Layer 10 of a small transformer language model trained on English Wikipedia (15 layers, counted from 0, width 96).
A neuron's activation on a vector x is SiLU(gate . x) times (in . x), where the dot is the dot product.

Input weights of the MLP neurons that the questions are about. A number n stands for n times 0.0083.
n0 gate: -14 13 -18 -28 -22 -18 -47 -38 -51 1 -4 -30 -53 14 48 -48 51 -12 29 10 -10 3 0 14 29 31 8 -3 11 -32 9 8 10 -71 6 32 36 -31 1 12 27 9 3 28 -42 10 -1 -3 2 -38 -2 -3 -4 -55 7 -46 -34 -13 -4 31 37 19 -32 48 -10 1 24 -3 -15 -54 -21 -37 19 -2 -35 3 -37 -30 -27 36 34 1 -8 31 26 0 40 39 26 -29 -12 -16 -11 -28 68 47
n12 gate: 12 33 -9 21 -28 8 -10 -24 -47 -6 2 7 -18 18 -19 -35 -51 -39 22 -3 -32 -34 2 -9 -38 -23 -20 -5 43 76 -41 -2 22 -4 -17 3 19 24 10 39 59 14 -33 30 20 -1 -31 -5 14 4 15 -5 -4 -4 15 -2 -22 -34 13 33 27 -15 12 18 8 24 26 18 -4 58 -61 -42 11 26 12 -63 -49 40 39 10 7 -36 -11 -55 4 -25 22 -8 52 -29 32 -9 -58 -40 -12 73
n19 gate: 23 -40 2 -42 -20 -4 -22 -17 15 3 -8 -3 3 -19 39 66 -4 -18 2 30 -13 20 -38 20 13 21 14 36 -18 -8 8 13 17 -2 3 9 -20 49 14 12 -23 -35 35 3 -19 25 -26 -17 -21 32 -25 2 13 -38 -10 13 -32 -7 17 -55 -17 -47 -25 2 29 21 -7 -66 -31 48 -23 47 36 -18 30 4 38 57 -60 47 31 -39 -19 4 -7 -6 4 37 -12 6 18 -22 8 -18 -34 -26
n25 gate: -42 24 20 -23 -22 57 -29 -4 -28 12 -50 22 -20 5 -28 -21 -4 27 32 4 -31 59 15 -8 -33 6 -49 -32 -25 -10 41 13 -36 19 -27 -14 -23 9 0 6 24 2 -16 89 -22 -22 -5 -21 -24 24 7 -4 23 19 39 -10 38 -17 29 -10 -22 2 31 -8 8 7 31 -30 44 33 37 -1 -12 -28 22 -22 -58 17 -36 -35 7 17 4 -24 19 -65 -4 10 -19 12 -8 2 -3 3 22 39
n35 gate: 31 19 7 -14 -3 6 -33 -25 44 -15 -46 4 -32 -30 -23 -14 -3 -22 0 3 -29 -14 -3 9 -30 10 29 -29 -14 -27 -3 20 39 11 22 15 35 -22 -11 24 -11 -27 -4 -53 7 37 -1 -28 -3 1 -23 -24 23 17 22 7 -16 12 -33 -18 -27 -10 17 12 0 25 -19 -1 -38 -30 29 5 25 15 40 -8 39 8 -39 10 0 39 8 -36 -5 5 1 -47 -12 -36 40 -19 -17 -4 -66 40
n72 gate: 3 -68 -51 36 -14 -49 -2 -23 -22 -6 14 -26 -2 -9 65 4 -24 -21 56 -29 -7 -41 -8 -34 1 18 14 4 1 22 -38 31 18 -20 -29 -2 -3 53 31 -24 0 22 34 9 -64 -11 -2 3 35 16 29 -24 11 65 -34 20 15 -38 -23 28 35 2 -13 -35 46 -21 -58 46 -25 7 30 11 8 -1 -32 -30 0 12 23 -20 32 33 -28 -37 -18 17 9 17 -9 3 -17 4 -23 33 -38 8
n79 gate: -39 18 23 16 3 25 -2 29 25 8 -30 -21 7 34 -37 -7 -8 6 22 18 -27 34 -3 3 36 22 19 -5 0 -3 -15 4 -16 6 -27 -30 46 2 -53 37 0 23 -7 -14 45 7 -46 -37 -56 -15 24 -15 -18 -27 -15 66 46 -38 -46 -42 55 5 27 -11 24 5 36 38 -11 -29 -10 44 19 31 20 -19 -8 19 -16 -31 -7 -2 17 12 -27 -27 13 -6 -36 49 -15 -6 12 -53 30 15
n93 gate: -17 39 12 26 -41 37 7 1 -60 12 37 30 7 14 -5 27 26 32 -18 -38 -4 -22 25 46 84 11 -16 -53 49 24 32 29 2 -2 11 -18 19 29 34 7 -9 2 5 -6 17 -14 6 -8 59 49 -9 8 -5 7 -49 28 18 19 -25 13 -3 -32 10 3 -11 27 5 -8 49 8 2 6 44 11 -13 3 11 58 -44 7 -14 12 -30 -4 -1 29 24 -11 5 42 22 -1 -30 26 -27 11
n105 gate: 67 16 20 -13 12 -3 -2 -29 -60 -34 58 -18 -3 -17 -4 45 1 56 63 -30 -6 -26 8 21 18 32 20 -5 -22 -51 7 -7 -33 -38 -38 18 -32 -35 -2 -22 4 14 -29 55 -14 -30 9 -22 -4 -12 -18 -36 -37 11 28 13 -21 -3 27 10 -2 -50 16 41 -20 41 32 -34 47 12 6 -21 8 -5 3 8 2 -70 -4 61 25 18 -5 -8 55 -29 -30 14 35 21 62 -12 -30 -14 15 23
n120 gate: 8 13 50 5 35 -15 23 -54 -35 -13 -28 -72 -29 -1 -37 -5 -10 12 -10 5 5 7 42 -4 -19 -37 -36 17 5 -47 -34 -13 -24 8 -18 -5 28 -12 27 6 -25 18 43 -2 43 59 -8 -39 30 2 -7 -10 -26 23 -18 16 38 17 -19 24 24 -19 -14 -30 6 9 -6 71 -38 8 -13 -11 -41 18 8 -10 -28 -33 1 40 1 -24 -12 -20 27 -16 25 -5 14 14 -18 4 -16 -1 -47 -8
n129 gate: 36 -1 30 -10 -10 1 -41 4 -35 13 51 22 2 -24 -3 -19 29 14 17 -7 -15 -18 -3 27 30 3 -11 37 14 -5 9 9 -38 -71 31 -7 -29 18 -31 -13 -21 -7 -13 35 20 7 -6 -39 -4 -2 16 -34 -84 -8 -30 37 -5 -13 65 -41 -7 -63 2 3 -3 -19 -4 -7 18 -40 -23 -34 -16 -85 -50 6 15 -27 16 23 11 19 0 14 -7 -86 -15 1 -32 40 57 -26 32 1 22 -35
n136 gate: 32 -16 -28 -29 29 44 -36 16 29 15 -8 18 35 -5 -43 -14 -34 60 -22 -21 -4 -12 -2 -18 23 38 -24 5 56 -38 -16 36 17 -25 6 -13 51 10 27 -19 56 25 -25 18 14 10 -13 -7 20 26 13 -12 41 10 -12 10 -31 -1 -22 15 35 -14 14 -38 -12 61 10 8 -61 -13 -19 6 10 94 9 -12 -21 5 -24 15 -9 -29 -19 7 2 26 30 -5 -22 16 -13 8 -12 -12 47 1
n161 gate: -20 -12 -8 -11 -3 14 -8 -5 -43 -9 23 -5 -35 28 9 -33 12 -34 14 -14 -30 -39 4 11 50 -19 19 83 -58 -50 27 18 22 -27 -28 -20 -8 -40 12 13 20 -25 29 -4 62 16 -24 -11 -9 -1 2 -46 12 12 -1 -29 -31 -34 40 -6 4 -29 20 38 -6 -62 33 2 0 -47 53 15 37 -4 -28 -26 18 16 66 -32 30 -31 -45 -9 -34 11 -56 -3 18 28 -17 -16 -26 6 -28 25
n183 gate: 4 54 -27 -15 35 -50 18 -17 -28 -5 -35 3 -43 -34 27 -2 41 1 9 -22 19 -4 -30 -15 26 -1 -12 47 -18 -18 13 -8 40 13 12 0 6 -26 -25 0 -5 -11 1 -12 -23 -1 10 -7 -18 14 23 39 -58 -23 37 43 7 -27 2 -23 -16 -25 -7 51 1 -41 2 1 28 49 -1 -14 -2 -30 -10 -12 49 15 -28 -4 43 -3 -7 -19 31 16 -13 11 -23 -46 -20 -15 -39 23 31 6
n0 in: -13 -52 -59 -23 -53 -3 20 -3 30 -30 6 13 -9 -10 -37 41 10 30 25 -68 -17 26 14 -35 2 -30 44 15 -41 23 5 10 7 -11 -9 26 -7 33 -21 1 -24 -30 4 54 45 29 11 -88 2 -3 27 -14 -42 -20 -21 -14 -32 35 37 -23 -24 -5 2 37 -56 -7 -4 -36 14 9 24 18 -8 41 12 2 -41 -5 21 7 -28 -2 15 48 -19 -19 -11 -6 6 7 23 9 1 -40 -19 -44
n12 in: 3 37 -8 -11 -15 -43 22 13 -37 -8 37 33 -2 9 -19 -15 10 -9 -9 -5 -73 55 21 -17 0 -34 -21 -8 17 19 -17 -1 2 16 -2 -1 -13 -16 -8 6 -33 71 26 3 5 -83 15 -32 21 -34 -18 20 39 -1 -6 15 -39 26 58 -9 41 -26 4 33 10 -54 36 -31 9 -28 -46 -2 35 0 18 -22 -17 -28 11 22 10 1 13 24 -17 -16 -14 0 -9 -14 -2 -19 -52 10 27 9
n19 in: -5 20 -1 11 20 -7 -6 8 4 18 31 3 -1 -7 -20 12 51 -11 -4 -1 -39 43 5 24 -19 -4 -4 13 -32 33 -2 2 14 3 -3 -2 42 2 1 15 -27 -25 11 8 -5 24 6 15 -8 17 37 6 -21 14 61 24 4 15 -6 -71 78 -12 38 -29 -24 -15 23 -63 12 -19 3 -1 -6 -32 27 10 67 -8 35 15 -10 -11 34 2 -14 15 47 28 -11 -1 -39 26 0 -33 12 -49
n25 in: 1 -6 50 -54 71 38 -9 24 14 23 31 -3 -8 -9 8 -1 -2 -36 34 1 -24 26 -4 16 15 -4 18 18 -37 16 -13 12 -23 -31 -21 2 1 5 0 -13 -1 -16 -6 -17 24 7 -39 -14 4 -8 -6 34 46 6 -4 31 10 -24 -25 1 -29 -36 -39 63 -28 -2 5 -4 30 -11 -12 -26 -6 -25 16 18 -17 -3 45 -32 -16 -24 -9 -36 -12 9 -18 -10 1 -43 7 -65 -9 -9 11 -6
n35 in: 42 38 12 29 31 -35 39 17 13 -42 32 0 -23 -26 -3 -6 31 -16 12 3 37 8 22 -8 -46 -28 27 -20 -15 -10 15 -15 44 -6 10 42 -9 -54 -6 6 7 47 -23 -12 16 1 -4 12 21 4 -26 -19 26 -4 -14 -13 3 48 26 -18 22 -2 -45 25 -15 -58 3 47 7 -40 11 14 -32 -10 -35 0 -9 -22 -32 1 -5 -4 -24 3 -53 -16 -19 -2 -61 -6 -25 0 5 -18 -7 -4
n72 in: 21 -10 -8 28 11 26 24 28 -27 -7 -18 5 6 11 -19 14 -39 -43 -17 -29 40 -22 -28 31 -3 29 61 22 17 14 -31 -5 7 4 -21 -31 16 -8 -15 38 21 -14 -27 -56 23 2 12 -5 -18 -4 -23 17 0 46 -6 -16 -6 -1 -30 -37 20 -29 21 -7 -14 44 -6 10 -19 -19 -7 9 37 53 1 -24 15 -4 32 3 -3 -31 -17 20 -11 -12 -43 -21 -32 50 -46 1 37 -25 12 -11
n79 in: -30 52 49 13 -14 -50 39 15 45 -16 25 3 24 26 -14 43 1 -3 18 -11 -13 25 -17 90 -5 4 13 8 5 13 20 -11 -19 -25 44 -14 12 -9 24 6 -15 14 -1 -22 -6 -25 -20 7 0 -21 -16 21 -2 -5 46 12 -11 16 -8 -31 -38 -8 -36 -3 65 21 17 24 4 8 -13 2 -19 2 24 13 -11 -34 -9 0 7 7 -13 -26 45 -15 9 30 12 39 3 16 -21 -66 -39 18
n93 in: -26 40 -17 -27 11 22 43 -30 21 -3 13 -8 -32 1 -19 9 -2 12 -8 -21 22 27 -33 -20 -80 -3 -20 14 -21 6 -8 -47 5 -19 -30 1 1 -54 18 -19 -32 -14 -2 54 13 35 25 11 -19 39 33 32 -14 13 18 6 17 -15 41 50 2 6 -26 17 -7 17 23 -32 19 30 -29 68 23 -21 16 -22 -13 17 -25 -16 -9 -26 -20 -6 13 -19 -6 -29 -41 1 -3 7 -14 35 0 -13
n105 in: -28 9 4 -5 63 -9 -3 5 -36 9 1 16 39 -10 30 -30 46 -17 7 -11 72 -8 -41 28 7 13 57 -10 -10 -11 -38 -22 15 16 -15 -5 24 29 -44 40 10 -18 -19 -4 11 60 -35 -16 -44 21 -19 -25 -16 68 -18 -30 -20 -7 -52 -7 -10 -32 -25 -36 -9 -53 -29 18 -28 2 -5 -19 -12 -55 -18 -2 -10 -41 -8 -8 -35 30 -53 -34 -2 -17 -3 27 -9 28 -51 26 -23 -28 5 -21
n120 in: 28 7 75 -12 -8 -27 -9 21 -2 26 -14 3 -4 -7 4 -17 33 -9 -28 10 10 -1 -25 25 -2 5 -7 -9 -1 9 -21 -19 3 -35 34 -22 -18 6 20 12 -11 40 57 -30 9 6 32 3 13 52 -51 29 -46 32 -4 0 -20 -19 -1 -14 2 -11 16 -13 -55 29 9 -10 -31 -1 4 -32 -30 -1 6 11 -1 -18 -13 24 -12 -26 -50 -44 -44 2 2 14 -16 1 -35 28 -59 -19 -37 -4
n129 in: 45 0 7 2 46 -30 20 -26 -18 15 -6 26 47 32 18 13 -11 -9 -23 13 9 -13 7 33 -1 8 9 10 12 -9 19 28 -17 -28 23 -4 10 34 21 23 -4 -34 -13 -11 -38 6 -9 -6 2 -7 4 -8 11 -31 -10 28 -7 38 6 37 -5 -1 -6 -20 61 8 -15 -34 -29 -7 -6 4 -16 11 -42 -33 35 -40 46 -6 11 11 -31 39 -10 84 -12 6 7 -4 -1 -50 -5 -41 7 -43
n136 in: 56 0 -33 13 51 30 -17 6 -14 -42 28 19 5 -23 18 -21 0 9 -58 -5 17 -25 18 11 -41 -12 18 7 -29 8 -17 29 51 -21 -27 -8 -2 -33 -31 21 26 -2 9 -52 -16 -19 35 -26 -48 -11 -33 -32 12 -19 34 26 16 -2 19 41 -41 42 13 -27 -15 -19 -32 9 -5 16 -11 38 30 45 21 -5 -3 -15 -26 39 42 22 29 1 -3 2 -8 6 -17 6 -26 -34 5 8 5 -34
n161 in: 24 -1 10 -27 -51 20 4 -48 -12 -40 8 -29 27 -30 -14 -8 -20 10 0 39 -18 -21 -18 -10 -10 -4 -52 -22 21 9 12 62 -14 -26 12 2 -27 20 7 -17 1 21 9 -22 -57 0 15 -12 -16 -7 -1 -24 24 -34 28 -5 -46 7 -11 -18 -40 7 -49 7 4 27 16 -22 -49 -37 30 -3 5 -28 17 20 -25 -22 -1 -1 14 -11 34 22 26 -29 -45 -12 -27 18 45 1 -34 -29 3 -4
n183 in: 45 -8 -16 20 19 -37 -5 -14 -31 -20 39 -12 1 17 0 -10 -23 2 6 1 18 -4 -40 4 36 5 -37 -23 5 55 -20 29 -9 11 -15 -17 -6 29 -24 -49 8 23 -6 6 24 9 6 -72 0 28 6 -9 -46 29 -3 -15 -23 9 25 8 37 0 3 26 18 -30 29 -3 -3 -12 -4 6 61 7 -14 -30 14 -15 -7 11 31 -13 47 -51 29 -29 16 7 27 2 -4 -22 -37 20 28 -13

Each question shows a token from some text and the vector x that enters the MLP there. A number n stands for n times 0.031.

" in": 21 -1 49 -19 1 4 -15 7 -1 1 25 -25 -11 1 10 3 -7 -1 -31 26 -49 24 -23 18 -19 -25 9 -19 -6 11 14 -2 -25 -19 2 -6 -48 -9 -8 -6 -4 -19 5 -4 13 34 -17 8 21 -15 9 22 5 -5 2 -31 35 14 -20 1 -5 20 36 30 -32 -16 10 -11 -9 -14 9 -63 -1 -27 -8 0 -21 2 -25 12 -14 26 17 18 -17 -15 45 17 -25 -8 -22 -10 6 11 -8 6
Which two neurons fire most, strongest first? n25, n120

"res": -53 24 11 -2 -19 7 -5 30 6 -10 3 -19 18 19 -8 15 16 -16 -6 16 -27 -9 -9 -10 -8 12 19 -32 -1 -5 46 0 22 64 2 -21 -9 -12 -46 -7 22 -3 -47 -15 -1 -17 -15 -15 23 4 -27 11 7 -5 -38 -20 16 -1 20 -3 0 -4 7 9 -3 10 -20 -24 -42 0 2 -16 19 -31 0 18 13 -40 7 -33 -27 11 23 -10 -7 8 1 12 -1 12 3 7 0 -36 -18 6
Which of these neurons fires most? n79

",": -20 -9 -10 14 14 -8 -28 10 10 2 17 -10 0 -2 7 -9 -29 -14 -13 -2 -14 -8 -38 -6 13 -14 4 7 -24 46 -25 -3 -13 -30 8 17 -15 -13 -34 -10 -5 -25 -20 -65 1 -12 -6 4 13 12 21 4 4 -27 4 34 27 6 -5 24 -5 5 11 9 16 31 -55 -4 -11 17 -9 -44 4 -30 0 22 21 0 12 -1 -32 30 -6 -3 -18 -6 21 -23 -12 14 5 -23 16 -19 12 -14
Which of these neurons fires most? n129

"ord": 17 6 -17 -21 -36 -21 15 44 8 -18 24 -38 -10 -31 -19 -2 -18 -28 -64 -14 -7 4 -26 -15 8 -55 19 -3 -3 -4 16 25 4 48 11 -2 -7 0 1 8 24 -8 -14 4 2 -19 -4 39 26 14 30 14 4 -6 -15 -10 -8 -35 3 -21 -4 26 24 27 1 -9 -18 3 -29 23 -6 26 -13 -40 -16 34 -7 15 7 -17 -36 -4 16 7 -6 8 -7 -1 9 15 -18 -10 0 -24 2 7
The most active neuron and its activation: n129, at about 0.38

" of": 17 1 20 -6 -18 -15 -31 2 15 -15 26 -8 -30 -35 5 -8 5 -11 -21 -6 -27 -11 -25 -3 -7 10 17 10 -15 8 8 -12 4 -11 -11 6 -43 -8 -33 -2 12 5 10 -23 -11 -3 2 1 30 8 11 11 11 8 17 10 7 -7 -13 -14 -3 22 16 17 -11 -3 -14 -9 -25 14 36 -82 17 -46 4 10 -14 19 -16 -10 -23 -1 11 6 13 -10 32 4 -21 -59 2 -11 -16 -6 -6 7
Which of these neurons fires most? n35

"ved": 42 -15 1 -1 -2 14 -18 10 -1 -16 -15 -34 1 -8 -3 18 30 -7 -10 3 -20 28 0 -7 -21 11 14 -31 -49 -17 -8 11 2 -13 24 -2 -32 -42 -40 -5 -11 22 2 -36 -43 -6 8 -15 9 -20 6 22 -8 2 -14 -6 0 20 -34 13 -11 15 15 -34 -6 42 -11 -10 -18 14 18 -32 7 -22 13 28 -19 -6 4 -7 -11 27 35 7 -19 23 -7 16 -31 -42 -5 -23 -9 -17 -26 -48
Which of these neurons fires most? n35

" s": -21 7 -13 -4 4 -3 -19 30 12 -13 9 6 18 -10 -41 -25 1 -19 -20 -10 9 -3 15 -2 4 -22 -44 -14 -23 -20 13 10 3 3 -15 -1 -39 -11 26 23 -21 -25 -23 4 26 13 18 -13 1 -16 -19 16 -10 4 -26 -23 53 -3 -28 -3 13 -14 -3 47 -23 12 -21 3 -38 -6 -19 -8 35 -34 5 8 -31 -33 25 9 -1 -26 -2 33 7 15 7 16 15 -22 -7 15 -4 -44 7 51
The three highest activations, in order: n0, n12, n120

" dec": -27 14 -19 -4 25 -13 -17 22 20 7 19 28 21 -4 -31 -1 -1 -15 -3 2 28 -31 -34 -13 15 25 2 -17 -25 -5 -21 14 -15 2 19 12 -45 -21 4 -22 11 13 -32 18 1 5 53 14 11 -15 0 27 3 -36 -39 -44 27 -14 -37 -8 -1 -15 12 30 -24 2 -29 6 -14 -12 16 1 -5 -27 -10 10 -20 -13 24 18 37 -11 -18 -17 -17 40 21 28 13 3 6 37 -5 -35 0 -11
The three highest activations, in order: n12, n93, n19

"mer": 15 35 -6 32 -15 -30 9 18 1 31 53 -4 -3 -6 -4 -1 -5 2 14 19 -11 -9 -6 -12 -40 26 18 17 0 -17 27 24 -47 -2 -34 -19 -19 19 -2 -28 6 -19 4 19 58 -1 26 -9 35 -14 -32 14 -13 19 -36 9 11 -17 10 -1 20 18 4 2 -20 23 3 -9 -46 -1 -17 -6 19 -10 10 9 13 -20 18 -45 10 -21 26 -29 -15 28 17 -25 4 59 -50 -14 33 10 8 29
The most active neuron and its activation: n72, at about 1.5

" mon": 8 2 16 2 10 1 3 32 6 2 -15 15 45 -33 5 -14 -17 14 -4 19 -30 7 -47 -4 -10 -5 2 -67 -22 -11 25 12 37 2 -3 -4 -47 -29 17 -10 0 -26 2 21 -1 19 1 19 24 -26 -26 2 21 -4 30 -6 28 -31 -41 24 -18 12 7 15 -37 -2 -6 -19 -25 0 -22 -30 21 -23 5 -21 -4 -1 26 -15 -13 -22 -2 -1 5 -24 36 1 -21 32 -20 6 -24 -31 -13 18
Which of these neurons fires most? n25

" took": 9 -6 7 -11 0 7 -30 37 -7 -26 22 -9 16 0 13 7 -11 -39 -16 7 -31 20 -42 6 1 -46 -3 -18 -41 -8 -13 -7 -44 -17 7 -26 -46 -20 -16 -18 -6 -2 -5 -20 -17 24 2 -8 8 -22 21 31 2 18 -31 -25 -43 18 -25 25 -37 -11 11 -33 -27 -2 -17 -11 -12 1 37 -15 3 -19 10 20 -49 -6 3 -8 -13 23 28 -2 11 14 24 4 4 -13 -22 -15 -2 15 -31 -17
Which two neurons fire most, strongest first? n93, n19

"000": 3 -9 -1 -20 -11 -9 12 33 -30 -5 26 -25 -1 -39 -13 -30 -9 23 -34 11 6 -14 -57 -8 -37 -10 3 -16 -1 -8 -6 -14 -21 2 4 8 3 1 -36 14 28 5 5 -12 -7 -30 -15 -15 1 -39 9 37 4 -16 7 24 5 -10 11 14 3 2 12 14 -39 13 -21 -22 -47 21 -6 -30 15 -31 38 -7 -19 7 43 0 -10 -17 17 9 15 17 47 8 4 41 -18 -28 -3 5 31 -9
The three highest activations, in order: n12, n136, n35

"her": 5 18 3 -23 -15 -42 33 17 -18 -13 6 -34 -9 -48 -4 -33 23 -15 14 -3 -1 -4 -22 15 5 30 31 28 7 -9 27 8 -18 22 -22 6 -29 -1 -10 16 35 -24 -21 31 -3 -40 6 2 -11 31 -30 9 0 -1 -17 -11 -27 4 -16 -2 -5 15 -4 0 -48 3 20 9 -12 -19 -16 -2 9 -32 5 8 5 -22 6 -20 -15 30 35 -10 27 25 18 23 12 -20 -21 -20 69 8 9 24
The most active neuron and its activation: n105, at about 2.7

" ": 4 16 -34 -22 2 -32 8 -11 7 -36 19 -12 24 18 36 7 8 -34 7 -10 40 19 -13 14 -15 -28 8 -11 -8 -8 -27 1 -25 -20 -43 2 -24 3 0 -11 -38 29 -20 -15 1 12 -1 13 20 -34 13 11 -24 15 -39 -10 13 -2 -42 8 11 -2 -6 11 -23 24 -49 -53 -30 7 26 15 -23 -23 2 31 -27 -29 11 16 23 -41 -9 33 36 -5 2 -2 -11 20 6 -16 8 14 -17 7
The three highest activations, in order: n105, n72, n0

"ood": 18 2 -19 14 -23 -8 -8 42 -1 -28 0 -31 0 13 19 -2 -8 -1 -36 1 13 19 -39 5 5 -4 18 -3 37 -6 12 51 4 63 -6 -27 -1 -29 -7 -1 -12 -11 -21 3 1 -18 1 -8 -3 -27 -19 7 -7 -23 -12 -23 -13 8 10 33 -12 -26 26 12 -27 1 -12 20 -31 -19 -19 -3 -32 -39 -8 42 18 -25 -4 -29 -30 9 23 -31 1 15 -10 13 -13 -9 8 2 -7 16 -22 9
Which of these neurons fires most? n35

" compet": 13 10 -19 1 29 -5 -8 9 0 -23 -12 -19 -18 -2 -8 7 21 -23 -19 28 -14 -11 -12 -24 -32 -20 -6 -30 -26 8 0 -16 14 3 7 -22 -40 -19 17 -42 33 -14 -15 11 -19 -9 0 -11 -5 -6 8 42 -11 19 -17 -17 -4 7 -27 29 -10 -2 44 19 -16 17 -11 -30 -69 -14 13 -27 26 -30 -3 13 -31 -2 34 -11 11 20 20 -32 -30 16 -3 33 -14 -2 19 0 23 21 2 17
The three highest activations, in order: n79, n25, n129

" named": 19 12 5 -2 17 -14 -35 58 28 -11 21 -22 0 -52 -13 -4 36 -32 -5 -11 -20 -25 -14 -25 1 -9 12 0 -23 -19 -6 7 -59 -20 17 -1 -56 10 -16 -5 17 14 -18 -20 -9 20 2 5 -2 -6 25 34 14 -47 -7 -33 0 16 -9 11 -16 -8 -2 8 -17 -4 -7 -1 10 -31 30 -24 -4 -13 16 35 -44 -9 11 7 6 0 6 37 -11 9 1 9 0 -10 -9 -14 6 5 24 -9
The most active neuron and its activation: n0, at about 2.5

"th": -14 -31 10 14 11 5 -21 43 3 15 67 -28 8 -30 -60 -3 0 3 -4 -25 -2 9 -15 13 -16 -46 -2 14 -2 5 8 -5 -51 16 29 -16 -25 19 -33 -18 2 12 9 -14 13 5 -7 0 -2 -18 -26 12 13 -14 -26 3 17 23 15 30 -19 -14 20 17 -44 8 20 25 -31 -27 15 -29 1 -25 9 -23 -3 21 32 -10 -18 9 11 22 -2 17 21 24 22 -17 -10 -33 1 -5 18 -31
Which of these neurons fires most? n93

"ross": -6 -11 -8 21 -8 -2 29 13 -41 -4 36 -31 21 28 -1 -5 -28 15 -49 -18 -56 31 -13 -11 9 -22 -13 -2 20 17 33 41 -18 23 -6 -35 -34 0 -4 0 8 15 -18 13 4 2 -12 20 -2 7 -23 8 -1 -5 11 -25 -32 -3 7 -20 2 -7 39 39 -45 3 -16 -17 -47 -16 -30 4 2 -31 16 16 -1 -32 22 -12 0 -22 36 5 -15 14 0 0 5 1 -18 -10 2 26 -18 -17
Which of these neurons fires most? n161

" made": 42 -2 -3 -4 -15 4 -17 39 -8 -9 12 2 -8 -9 28 25 32 -42 -23 16 -27 15 -13 -13 10 -25 21 -26 -35 0 -25 6 -43 -18 19 3 -25 -32 -26 -7 -19 -3 -17 -28 -19 -1 9 -10 -8 -34 9 15 10 15 -1 -20 -16 19 -13 35 -6 -16 13 -47 17 -8 -26 -25 -24 -13 32 -40 -16 -29 2 13 -38 -7 -8 -6 -11 3 14 21 7 18 29 8 -24 1 -17 -31 14 -19 -32 -16
Which of these neurons fires most? n129

"ions": 5 -12 -33 -10 -4 -7 -6 20 9 -34 19 -16 -13 5 -28 -14 -8 -10 -41 3 -25 -10 -28 -1 -3 15 9 19 2 -13 3 7 15 26 15 -13 -31 -2 -22 16 -2 -6 -21 -44 -18 12 3 -6 21 31 -30 5 -5 2 -17 -31 19 11 23 -3 2 29 13 23 -5 -6 5 -26 -32 4 18 7 10 -57 40 -14 4 -25 17 -13 -19 -6 21 -10 -33 6 -29 14 29 -15 6 -29 -12 -9 -10 11
The most active neuron and its activation: n161, at about 3

"St": 7 -4 -23 34 -11 -8 -21 36 -21 10 44 -16 -12 4 -18 -5 2 -15 -62 40 -21 12 10 30 -5 -54 13 -14 -15 -1 18 -13 -32 13 27 24 -47 -15 -4 -17 -3 15 -17 3 -26 -36 -6 -18 10 15 -21 17 8 15 -5 13 29 -6 -5 14 26 52 24 -2 -4 -3 -6 19 17 1 -5 1 7 -25 11 9 -16 -20 19 26 26 3 -29 -5 2 25 61 7 -1 1 16 24 13 -9 3 -6
Which of these neurons fires most? n161

" its": -14 -16 -40 8 19 0 -28 -22 5 9 -23 -1 -3 -15 -20 2 -24 -5 -11 13 -15 -18 -32 30 -10 20 21 19 -24 -12 15 23 -18 7 24 -5 -22 -10 -11 -17 -29 -8 -8 -26 14 37 18 -11 25 -30 25 29 -18 10 -10 -37 -19 -1 -11 13 12 4 26 29 -18 19 -19 -19 -27 9 -1 -49 35 -40 -25 11 -27 13 -4 1 -6 -16 -12 38 10 8 19 25 -3 -46 -17 -19 -16 -28 -13 -2
The most active neuron and its activation: n0, at about 4

" B": 26 15 -32 8 -50 12 20 23 -1 11 12 -24 -11 15 -27 -12 2 -1 -15 -7 58 -36 0 -8 -40 3 -33 31 -4 -19 -18 0 -36 21 -7 26 -53 -18 -7 -12 0 6 -34 4 -2 -5 -5 -9 3 -5 -32 13 -10 5 -19 -8 17 9 -22 1 21 3 12 13 -7 -11 -12 -12 -22 -8 -36 -4 2 -17 14 0 -9 -15 16 -26 -7 -15 -16 3 -15 9 54 -16 -27 8 -4 -3 14 -13 -4 5
The most active neuron and its activation: n25, at about 0.31

"==": 15 35 -14 19 30 24 -13 -6 35 -6 27 -31 -17 8 19 5 10 18 -8 0 -51 26 -53 -9 -22 -4 -5 -10 -8 -12 4 -7 12 7 -9 5 -47 -31 -11 37 -39 16 -2 10 -16 6 -47 19 11 9 6 -7 -5 -31 17 -8 -25 -3 13 -21 4 8 2 -13 -28 -9 -13 -14 -16 -31 4 5 7 -7 -10 -6 9 -12 -14 -9 4 6 -13 54 -19 43 34 -16 -3 3 10 -54 9 -29 -7 -26
The most active neuron and its activation: n19, at about 4.4

" sy": -22 42 -24 -9 3 1 -11 0 24 14 23 -2 45 -25 -23 -4 -29 -16 -22 21 -15 4 -38 -18 1 28 38 5 -37 -7 8 1 14 23 -3 3 -36 22 17 -10 -11 34 -12 -20 37 -7 -10 -2 -16 -3 23 13 -18 1 -26 -40 29 40 -36 6 19 -39 10 11 -13 -21 -31 -9 -17 -22 -17 5 10 -34 -21 -26 12 3 21 -11 -15 -48 6 10 1 45 6 3 6 -1 10 -11 -26 -5 -10 5
Which of these neurons fires most? n19

"ed": 59 -1 20 -17 -7 -5 3 37 -20 -11 -32 -10 15 -8 -23 22 23 -11 -6 -14 -17 8 2 -19 10 -7 -5 -5 -25 -16 4 10 -16 -27 49 7 -30 -44 -36 -14 1 -14 0 -38 -16 -9 -28 -6 -4 -5 25 -1 3 -39 -17 -17 4 27 -4 10 -22 15 -2 -22 -20 28 23 -26 0 10 39 -14 -14 -30 2 16 -19 -24 32 -24 -23 -8 22 -1 24 40 18 29 0 -10 -1 16 18 -12 -37 -7
The most active neuron and its activation: n93, at about 0.6

" the": 13 -2 4 1 13 21 -20 10 -1 -12 -19 -19 -16 -33 -9 -7 -23 -7 -25 17 -20 -11 -25 5 13 1 10 4 -9 -10 -4 26 12 43 20 -1 -40 8 -13 -11 1 -11 22 -45 12 -1 19 4 4 -22 12 13 0 -10 10 -26 -8 -16 -21 -18 6 -10 1 6 -19 15 -14 17 -20 -4 -3 -76 17 -43 12 -1 -9 26 9 16 3 -33 1 33 12 2 41 18 6 -26 4 -6 4 8 -2 -12
The most active neuron and its activation: n93, at about 0.92

"g": 16 10 5 -11 -14 2 -13 4 46 8 -16 1 -20 -59 1 17 -11 -1 -20 -8 -23 11 16 -2 43 -2 -6 -46 20 -30 18 -9 -4 -3 5 -11 -27 -23 6 -28 3 17 -3 9 -9 -57 -30 -25 -12 -7 -2 9 25 -48 -42 16 -32 20 -19 23 16 37 6 -29 38 28 -17 19 -11 11 11 40 -17 -15 -1 20 36 -21 9 18 26 -14 24 -28 -62 7 6 3 2 4 -16 -8 -9 16 25 -5
The most active neuron and its activation: n136, at about 1.5